Layer 5 of a small transformer language model trained on English Wikipedia (15 layers, counted from 0, width 128).
A neuron's activation on a vector x is SiLU(weights . x), where the dot is the dot product.
The model reads these tokens: "(" "198" "6" ") " "as " "K" "ar " "Lok" "\n" "- " "S" "worn " "Brothers " "(" "198"

The vector x that enters this layer's MLP at each token. A number n stands for (n - 500) times 0.009.
0 "(": 475,519,455,251,487,308,477,572,502,528,398,537,649,317,446,652,547,638,630,368,718,322,342,457,573,439,481,539,542,910,458,473,529,537,352,488,526,522,637,604,548,664,567,278,599,402,641,392,369,476,516,587,278,405,383,319,371,555,387,364,595,558,463,614,538,652,369,531,429,423,333,477,435,693,759,566,601,503,514,402,556,517,493,455,557,155,373,499,469,619,620,522,555,542,687,654,480,453,441,461,612,515,406,453,596,550,285,340,494,518,563,646,521,506,586,574,488,548,344,422,386,549,658,433,395,512,544,393
1 "198": 648,503,461,410,603,493,459,634,432,499,343,547,565,335,430,711,620,697,578,454,772,339,367,312,430,538,510,520,352,724,500,407,522,552,381,429,511,482,650,627,393,629,500,441,526,506,604,363,304,620,514,649,323,520,540,197,405,590,355,344,567,520,536,624,634,643,263,514,645,537,376,431,436,630,765,441,578,526,532,322,643,458,547,317,593,37,465,531,483,602,557,522,443,432,484,605,341,519,537,493,538,574,467,536,769,386,339,208,560,611,684,601,542,423,468,515,530,478,417,457,397,459,653,611,269,512,485,320
2 "6": 547,606,380,301,508,420,497,671,511,448,205,556,632,384,361,710,672,725,642,403,720,342,407,329,503,445,599,508,431,674,466,441,533,564,327,396,471,428,616,559,416,735,663,489,577,463,518,300,415,709,509,571,276,458,572,287,442,571,369,404,441,586,537,619,502,580,372,351,463,482,377,433,479,629,697,425,512,543,537,338,607,401,562,328,502,203,453,403,492,494,529,376,712,379,614,720,414,424,409,426,579,544,366,540,715,505,283,318,624,576,605,620,498,381,614,574,498,528,477,474,515,490,791,470,378,634,627,399
3 ") ": 596,465,433,379,478,463,498,548,461,519,240,492,596,237,357,629,584,640,589,446,658,350,444,357,556,282,524,716,436,860,488,307,657,581,337,398,431,512,538,621,445,643,627,451,475,347,525,400,339,502,554,532,348,502,389,294,551,669,439,482,475,477,531,540,582,664,467,465,415,546,441,531,362,664,576,482,646,600,708,238,607,576,519,464,522,181,445,395,548,555,564,410,648,458,661,617,415,586,513,463,492,442,446,577,623,603,299,305,607,469,553,573,458,459,634,580,383,515,436,609,370,503,609,391,288,587,617,505
4 "as ": 584,433,509,348,595,373,454,545,461,603,206,557,512,369,323,626,639,632,667,452,793,474,445,408,495,426,476,531,508,830,551,331,593,554,313,438,327,472,380,530,678,626,634,458,468,329,636,332,395,483,558,677,444,466,425,244,497,694,478,435,488,522,481,577,563,707,557,364,586,551,545,618,415,678,452,434,583,503,665,385,554,520,510,417,579,171,401,422,394,521,518,358,465,483,623,621,282,620,499,507,608,442,478,468,643,574,285,332,608,582,675,516,651,491,637,585,437,483,443,453,326,336,580,426,407,564,482,515
5 "K": 502,585,411,298,610,498,518,523,429,501,317,438,689,363,469,570,638,566,820,366,761,436,419,386,480,409,507,608,390,769,537,247,559,550,386,399,608,527,512,464,466,589,545,403,748,330,533,362,345,494,497,529,449,470,605,235,441,630,406,439,448,592,539,566,532,588,329,443,641,567,441,558,356,691,651,365,575,600,585,319,551,508,474,399,598,178,479,382,509,634,645,535,524,450,491,684,358,527,370,676,494,518,423,481,591,504,202,375,469,493,553,528,446,480,618,455,572,550,425,532,483,428,745,244,319,589,609,380
6 "ar ": 596,586,445,408,651,523,508,517,456,471,258,522,638,294,562,651,653,610,594,369,727,520,378,307,532,377,501,597,429,863,610,386,543,509,340,467,499,506,567,390,426,563,550,462,562,263,541,300,354,508,606,577,400,462,520,189,440,622,355,422,511,495,512,659,689,656,379,440,584,636,389,517,310,604,564,443,601,468,589,352,558,720,573,456,632,96,533,354,453,531,504,453,520,434,456,588,404,514,561,548,534,353,484,422,534,544,259,253,554,490,558,634,471,488,680,396,542,541,509,494,452,549,741,340,399,528,583,436
7 "Lok": 551,598,501,299,710,663,551,629,463,401,299,434,587,238,563,588,565,565,702,361,626,424,359,301,511,473,574,603,376,714,538,450,591,470,408,445,477,468,586,404,516,601,550,399,712,371,623,394,279,414,491,522,364,434,593,157,471,499,362,359,582,515,543,540,554,729,270,398,610,581,484,658,253,776,622,399,585,528,576,316,583,616,480,336,619,166,522,429,460,556,646,430,602,523,562,586,482,470,461,560,570,474,477,471,602,512,245,335,511,551,546,607,577,325,635,525,625,531,408,515,362,514,789,310,318,543,575,382
8 "\n": 558,483,400,370,398,467,495,600,412,475,453,484,632,343,520,607,671,644,547,396,735,312,443,430,573,341,463,531,497,784,457,434,631,536,382,539,536,519,553,537,436,645,609,447,418,384,582,401,264,443,499,510,344,368,301,293,435,680,435,512,583,567,600,517,562,668,422,430,530,435,371,584,473,684,731,463,626,565,606,336,660,615,382,437,611,87,473,445,465,558,670,523,611,432,672,645,386,486,496,550,589,504,403,522,589,536,343,327,586,416,636,594,540,406,673,513,495,527,431,476,394,316,682,309,326,411,607,416
9 "- ": 683,524,488,216,559,418,598,609,534,442,260,491,644,366,394,521,605,567,687,440,800,397,451,331,606,380,441,516,472,744,555,415,498,532,378,405,495,448,512,579,490,602,529,514,493,471,513,317,235,564,543,502,245,403,397,337,406,846,426,442,646,523,524,566,642,615,313,436,543,413,414,578,419,698,625,555,682,518,713,362,504,543,368,436,555,59,466,505,448,598,625,451,515,444,640,549,397,495,546,529,585,525,328,511,601,580,300,422,525,489,610,615,419,612,689,457,409,531,453,464,465,413,614,414,349,411,567,505
10 "S": 507,462,495,263,674,487,544,550,356,464,407,461,560,420,453,588,634,548,732,323,720,436,462,412,487,442,482,553,390,791,588,312,509,563,405,487,549,494,560,489,512,684,564,431,697,319,549,281,275,526,514,556,305,418,583,288,432,661,451,512,490,583,596,584,574,699,425,366,602,648,435,535,287,684,618,316,656,462,600,338,492,557,451,359,582,269,478,340,581,593,536,550,429,419,604,609,389,540,445,617,544,509,354,568,690,448,208,475,564,454,673,574,488,433,649,487,574,463,448,457,441,431,646,249,296,531,571,357
11 "worn ": 657,422,434,457,576,328,595,622,490,396,251,456,604,243,526,663,599,746,633,486,874,454,387,344,618,421,546,565,475,788,740,467,627,443,302,488,594,557,581,252,446,564,472,481,429,351,503,209,237,439,541,539,331,433,548,307,493,734,412,440,683,541,537,591,598,783,468,524,555,569,440,561,328,640,504,509,426,408,537,434,535,623,580,410,480,131,472,359,484,549,482,372,475,488,500,590,590,537,453,593,522,436,467,438,526,554,235,288,501,574,596,430,594,504,644,486,476,487,545,434,471,516,657,351,446,461,518,456
12 "Brothers ": 630,523,381,316,697,396,501,607,456,437,244,500,594,259,569,679,662,637,644,354,767,405,435,431,525,381,565,612,329,896,643,449,576,458,413,426,555,458,577,449,363,590,557,486,514,448,580,307,299,516,471,533,250,352,464,327,403,663,353,465,693,489,531,528,563,635,435,429,690,612,508,617,465,569,554,420,525,470,532,453,537,690,380,376,532,169,518,468,541,498,562,460,500,427,599,678,384,570,460,435,491,432,521,438,599,495,310,353,536,477,690,555,474,532,693,555,454,504,510,483,520,559,595,280,242,462,567,372
13 "(": 501,587,403,189,549,370,488,602,487,514,335,530,577,372,498,647,617,596,699,375,680,373,389,396,621,429,528,561,603,889,513,485,500,474,336,389,613,503,550,579,504,653,597,289,579,494,588,266,394,488,428,522,345,469,405,331,346,574,384,453,657,577,456,570,602,608,470,590,524,507,476,600,466,654,629,500,634,447,598,489,516,504,508,417,523,29,468,506,541,606,517,441,543,418,636,604,452,408,421,397,615,522,433,487,603,542,245,368,570,609,514,643,507,596,638,524,428,479,392,498,359,488,644,402,298,379,571,414
14 "198": 654,485,454,420,621,506,465,663,412,491,347,543,540,354,435,719,626,693,564,460,774,352,391,293,451,511,490,538,347,723,521,406,541,560,369,419,521,458,656,593,384,621,523,430,520,521,601,354,273,618,478,630,305,544,518,160,413,621,367,364,576,516,538,595,663,641,280,537,634,524,415,429,457,626,743,417,575,509,562,356,660,480,524,308,592,27,477,523,493,625,539,497,448,423,499,591,316,504,533,513,560,570,496,533,801,389,356,230,595,606,674,588,536,443,474,458,487,492,446,472,387,430,632,587,236,491,494,341

Each question shows the input weights of one neuron of the MLP. A number n stands for (n - 500) times 0.0023.

n364: 461,523,473,495,756,423,390,401,417,474,456,500,562,606,629,524,385,429,542,574,462,654,667,581,551,603,394,722,553,522,561,594,471,759,392,487,562,359,571,497,533,325,596,509,595,452,437,614,464,479,503,578,444,306,509,431,469,483,673,506,495,547,503,483,503,486,452,431,401,317,323,553,483,495,442,561,417,481,443,405,583,465,459,503,307,562,533,495,430,469,574,567,370,458,537,516,430,587,537,612,465,438,556,456,432,528,610,328,474,484,367,609,622,581,438,479,414,620,590,568,550,500,582,454,428,511,534,564
It fires most on token 6 "ar "

n75: 436,535,515,309,427,566,452,461,548,462,571,509,544,528,488,376,556,553,442,522,497,549,542,640,442,423,445,602,467,614,443,592,565,472,390,494,509,473,551,362,548,546,503,471,555,355,527,511,324,735,832,551,563,401,590,438,516,561,438,481,426,403,625,503,561,339,457,654,349,463,455,594,423,617,255,554,500,609,414,377,658,515,575,733,444,570,512,535,406,506,320,573,385,533,695,527,632,629,403,476,475,534,567,585,201,449,352,631,532,456,449,449,385,482,453,445,631,585,647,515,464,500,364,492,495,289,395,453
It fires most on token 6 "ar "

n264: 547,263,500,469,378,236,456,589,696,623,377,488,483,614,430,605,432,577,547,422,304,560,571,668,457,677,549,537,407,472,512,615,588,534,329,500,520,491,435,450,442,494,468,622,646,471,494,404,577,652,523,383,603,692,536,508,642,332,550,488,400,466,549,472,517,484,702,536,506,585,396,367,429,416,458,571,388,527,365,566,331,473,478,423,569,341,716,517,258,532,416,430,600,453,523,392,665,386,518,591,553,668,624,532,526,396,435,548,585,497,557,566,695,454,535,573,476,594,506,600,467,369,419,596,437,454,506,439
On which token does it fire most, and how strongly? 2 "6", at about 0.14

n239: 657,458,953,841,530,460,595,257,487,393,462,676,506,355,406,482,467,300,417,546,610,709,425,544,468,497,734,619,400,415,457,546,621,426,490,531,641,493,559,503,468,503,657,493,490,500,391,591,324,406,565,657,544,566,474,404,503,503,500,307,464,483,443,573,401,468,589,530,357,493,334,557,427,480,579,490,463,577,614,629,477,664,418,585,506,416,627,593,362,296,437,603,589,575,482,547,588,304,550,399,316,286,493,497,446,559,484,609,345,370,507,566,387,517,426,537,352,530,655,569,576,432,518,440,535,315,480,484
It fires most on token 6 "ar "

n290: 639,557,346,546,435,595,545,241,457,452,487,593,547,545,512,467,599,416,396,407,506,451,575,457,342,531,483,534,418,459,543,488,593,565,422,411,580,320,443,684,522,535,608,300,655,617,564,558,536,352,533,529,459,576,396,543,417,500,512,459,447,275,565,427,342,370,547,601,566,565,549,402,794,487,600,512,568,445,524,597,747,389,538,479,528,465,374,618,549,616,594,452,403,431,579,491,721,485,399,587,400,356,464,655,401,458,463,569,607,494,647,451,567,491,447,379,209,602,382,509,619,478,550,624,591,339,369,598
On which token does it fire most, and how strongly? 14 "198", at about 0.14

n422: 498,428,443,593,588,477,568,505,444,612,555,536,711,420,342,674,407,553,479,476,527,549,596,558,498,557,517,383,574,503,602,525,605,513,438,548,453,460,608,373,507,416,450,426,474,463,508,644,437,472,445,511,539,564,565,493,454,343,433,593,440,585,477,588,551,455,395,451,262,379,421,441,509,473,497,634,420,405,485,640,487,505,537,588,465,517,500,456,436,376,652,557,468,540,610,503,630,408,546,637,438,463,543,435,412,339,584,358,453,535,566,426,472,351,438,446,384,603,569,447,480,412,373,330,460,585,647,448
It fires most on token 11 "worn "

n382: 475,532,621,438,388,756,342,480,684,497,473,368,768,546,639,595,549,615,540,697,519,500,556,503,522,476,633,283,377,429,547,320,382,432,595,481,584,474,415,434,438,791,529,521,547,695,517,627,427,335,529,356,516,676,485,280,483,359,412,614,554,559,406,369,328,562,551,513,503,473,544,503,332,477,460,490,463,681,441,636,520,530,558,507,187,680,534,229,409,553,464,506,577,546,432,530,357,424,590,435,475,469,511,549,268,510,509,691,523,555,440,444,610,626,649,601,497,480,497,366,301,409,524,514,556,544,613,464
It fires most on token 7 "Lok"

n340: 627,401,635,503,434,565,468,416,382,395,490,513,494,609,447,427,481,359,584,494,444,578,407,640,581,341,511,427,467,537,317,471,513,537,490,494,383,452,326,419,566,587,644,661,613,610,539,378,411,358,608,428,484,630,568,506,442,497,681,558,530,541,328,314,369,343,500,755,545,573,439,257,356,506,367,438,457,579,756,604,513,355,446,542,446,645,487,415,474,548,549,573,231,446,588,647,354,425,484,372,424,483,393,481,687,582,491,543,525,573,582,650,523,563,570,625,797,329,380,326,461,560,506,424,684,368,610,576
On which two tokens does it fire most, strongest first? 10 "S", 4 "as "

n170: 505,571,618,527,447,270,520,532,424,531,488,654,333,495,444,526,514,422,468,454,600,450,632,579,478,402,491,565,442,530,529,540,320,452,550,621,461,511,382,361,621,455,809,441,497,570,462,609,505,559,506,592,414,392,387,603,469,471,599,412,587,542,468,576,458,575,332,491,497,323,558,192,545,662,413,616,459,559,426,520,609,476,575,434,352,556,578,396,500,642,381,551,525,434,381,526,610,459,646,483,519,548,562,574,511,445,412,437,432,472,710,477,541,351,630,314,435,650,500,471,416,444,397,560,700,533,619,593
On which two tokens does it fire most, strongest first? 0 "(", 4 "as "

n122: 345,649,715,570,441,618,471,469,517,551,568,474,643,388,424,490,687,418,559,447,355,434,494,447,445,576,450,403,494,468,448,443,588,365,345,443,689,421,472,455,589,592,537,327,512,406,600,521,718,617,340,394,401,448,576,629,585,593,508,554,531,488,360,443,425,508,600,644,517,608,400,361,584,571,386,500,485,619,313,446,343,372,482,403,357,525,470,539,506,524,511,573,464,421,574,546,344,353,506,517,559,332,558,584,544,406,562,465,663,466,491,693,497,612,497,529,599,506,574,378,520,679,440,604,388,535,583,528
It fires most on token 2 "6"

n151: 569,580,497,529,474,654,452,441,589,525,649,509,633,600,497,485,472,408,605,403,400,676,483,602,279,416,522,631,483,732,386,553,573,445,621,513,495,422,528,547,620,725,413,625,529,585,444,640,401,601,578,506,516,631,597,572,533,448,633,580,510,580,575,518,465,401,607,403,335,684,473,337,419,357,410,421,460,477,681,373,328,382,415,472,579,538,371,365,560,590,463,575,489,352,558,591,401,511,440,508,527,491,431,458,608,509,465,484,530,411,463,455,486,564,398,437,388,463,511,494,426,555,562,453,497,425,418,235
It fires most on token 10 "S"

n182: 415,514,480,535,407,511,355,446,846,528,441,462,372,550,526,490,534,506,415,534,573,579,412,535,492,733,534,523,497,588,457,621,494,544,439,514,622,540,576,554,672,665,368,377,515,406,540,704,518,320,405,612,399,340,693,615,365,437,461,420,484,322,509,363,580,508,494,451,539,300,535,500,337,485,526,563,390,425,387,577,393,399,645,571,532,492,343,569,514,482,363,455,525,545,494,577,409,560,644,503,621,494,500,427,377,506,378,489,542,626,546,577,405,553,492,416,593,500,557,294,477,587,474,502,561,570,583,347
On which token does it fire most, and how strongly? 0 "(", at about 2.8

n152: 513,881,580,638,496,395,464,507,496,641,285,658,591,423,309,678,457,418,233,493,377,572,486,538,479,614,394,408,565,367,616,432,344,732,526,432,640,560,593,609,573,459,383,353,640,420,475,566,566,504,440,492,510,561,524,715,303,414,426,406,628,489,277,425,427,359,635,623,390,357,558,435,480,440,278,500,409,445,557,853,464,635,437,479,437,336,459,581,803,489,597,785,521,479,488,489,629,605,362,535,473,389,385,443,569,504,667,476,542,496,612,619,464,515,707,463,434,394,371,229,525,430,578,509,398,515,536,633
It fires most on token 13 "("

n265: 731,588,629,555,535,545,456,394,542,561,628,546,621,644,451,587,551,374,229,577,510,631,459,352,517,437,444,211,486,486,396,466,517,598,451,425,550,476,497,353,533,465,391,474,412,490,367,506,727,353,564,438,678,566,249,474,344,338,618,385,394,536,510,550,411,491,586,604,378,388,484,594,532,451,408,271,497,736,425,407,333,657,357,555,519,540,500,580,674,438,582,715,563,618,664,479,415,579,330,571,474,648,551,493,566,504,529,308,433,264,427,572,573,405,520,573,751,799,545,398,349,521,687,360,476,535,586,483
On which token does it fire most, and how strongly? 8 "\n", at about 0.36

n2: 558,473,472,477,400,388,473,424,607,422,401,478,527,530,553,468,438,400,424,665,531,508,470,507,505,651,482,450,355,693,486,527,530,374,603,466,489,573,608,622,519,711,365,432,520,476,590,547,583,467,465,581,482,448,470,480,445,586,513,346,450,514,233,491,416,310,447,489,433,517,495,500,425,488,304,437,401,555,532,481,541,486,687,641,497,524,356,407,362,430,683,671,547,452,547,544,455,508,478,532,354,486,395,487,301,422,518,490,644,446,533,462,464,634,676,386,422,644,388,578,443,511,483,666,399,522,606,558
Its three highest activations, in order, are on tokens 0 "(", 3 ") ", 9 "- "

n453: 403,510,371,589,623,621,325,561,444,318,537,487,560,597,500,462,639,465,539,482,593,419,587,526,475,550,486,457,464,333,605,426,458,360,567,293,415,349,448,463,826,561,555,426,433,613,351,595,554,705,532,338,294,457,572,305,586,467,401,704,402,531,444,408,459,471,500,366,673,411,509,549,641,586,399,701,441,573,487,578,592,411,645,558,548,630,578,405,424,524,588,516,566,436,567,529,473,464,342,574,147,644,465,503,606,658,401,518,494,561,624,513,464,600,497,258,474,632,581,390,454,583,411,554,650,536,510,338
It fires most on token 2 "6"

n319: 472,561,518,506,358,327,556,550,662,483,405,594,465,561,564,513,485,612,393,508,327,659,391,576,434,536,552,543,530,491,605,394,365,549,497,703,439,650,624,587,550,604,456,455,479,451,538,500,524,545,384,670,469,643,447,583,437,577,451,444,584,447,524,481,360,431,597,518,664,458,528,584,628,503,479,479,584,533,541,432,491,277,485,541,624,523,589,402,413,472,482,654,217,664,378,518,603,452,569,646,651,549,316,459,545,600,478,545,471,541,488,199,443,369,567,400,524,563,405,365,345,545,414,353,463,361,690,364
It fires most on token 0 "("

n76: 481,451,532,432,411,339,598,474,591,466,362,548,486,421,678,516,589,581,530,692,705,514,390,533,651,500,376,518,450,497,518,514,362,569,646,732,537,189,474,479,490,407,305,261,548,649,570,556,457,518,503,469,545,553,397,598,356,406,625,458,574,503,459,500,413,432,441,497,408,592,439,438,578,485,517,471,450,423,517,552,406,512,512,512,567,390,524,435,432,590,308,600,634,483,273,310,560,678,550,503,294,542,494,560,625,663,492,494,494,443,430,523,550,533,386,482,627,465,485,468,637,405,508,591,567,604,456,361
It fires most on token 11 "worn "

n165: 573,511,334,480,533,513,532,521,405,418,378,536,521,557,544,457,524,434,395,597,551,449,551,585,593,489,488,517,495,442,362,336,545,566,481,538,557,272,367,548,557,433,564,506,525,446,524,407,402,508,437,403,587,619,476,545,596,604,429,377,451,536,601,483,673,558,541,408,444,516,492,606,515,571,599,503,416,601,481,597,546,541,592,516,495,453,578,372,696,232,350,521,446,667,454,500,409,449,376,598,371,561,589,766,482,605,589,622,463,468,416,435,303,525,351,549,612,462,395,633,465,566,463,512,498,443,406,380
On which two tokens does it fire most, strongest first? 3 ") ", 5 "K"

n353: 428,581,607,656,576,399,500,511,483,702,583,465,324,657,433,438,418,537,561,508,522,612,543,419,585,471,584,491,615,476,408,554,483,494,620,408,497,594,574,509,497,470,503,444,436,541,337,516,500,526,522,373,475,474,395,535,282,519,556,751,523,402,480,503,511,531,467,647,401,410,768,526,508,475,574,526,654,358,342,305,340,547,666,466,336,553,562,475,497,674,546,646,506,565,711,503,424,509,503,596,565,471,420,306,656,491,429,327,433,399,526,471,552,482,450,515,512,529,534,633,339,567,557,341,596,453,529,416
It fires most on token 13 "("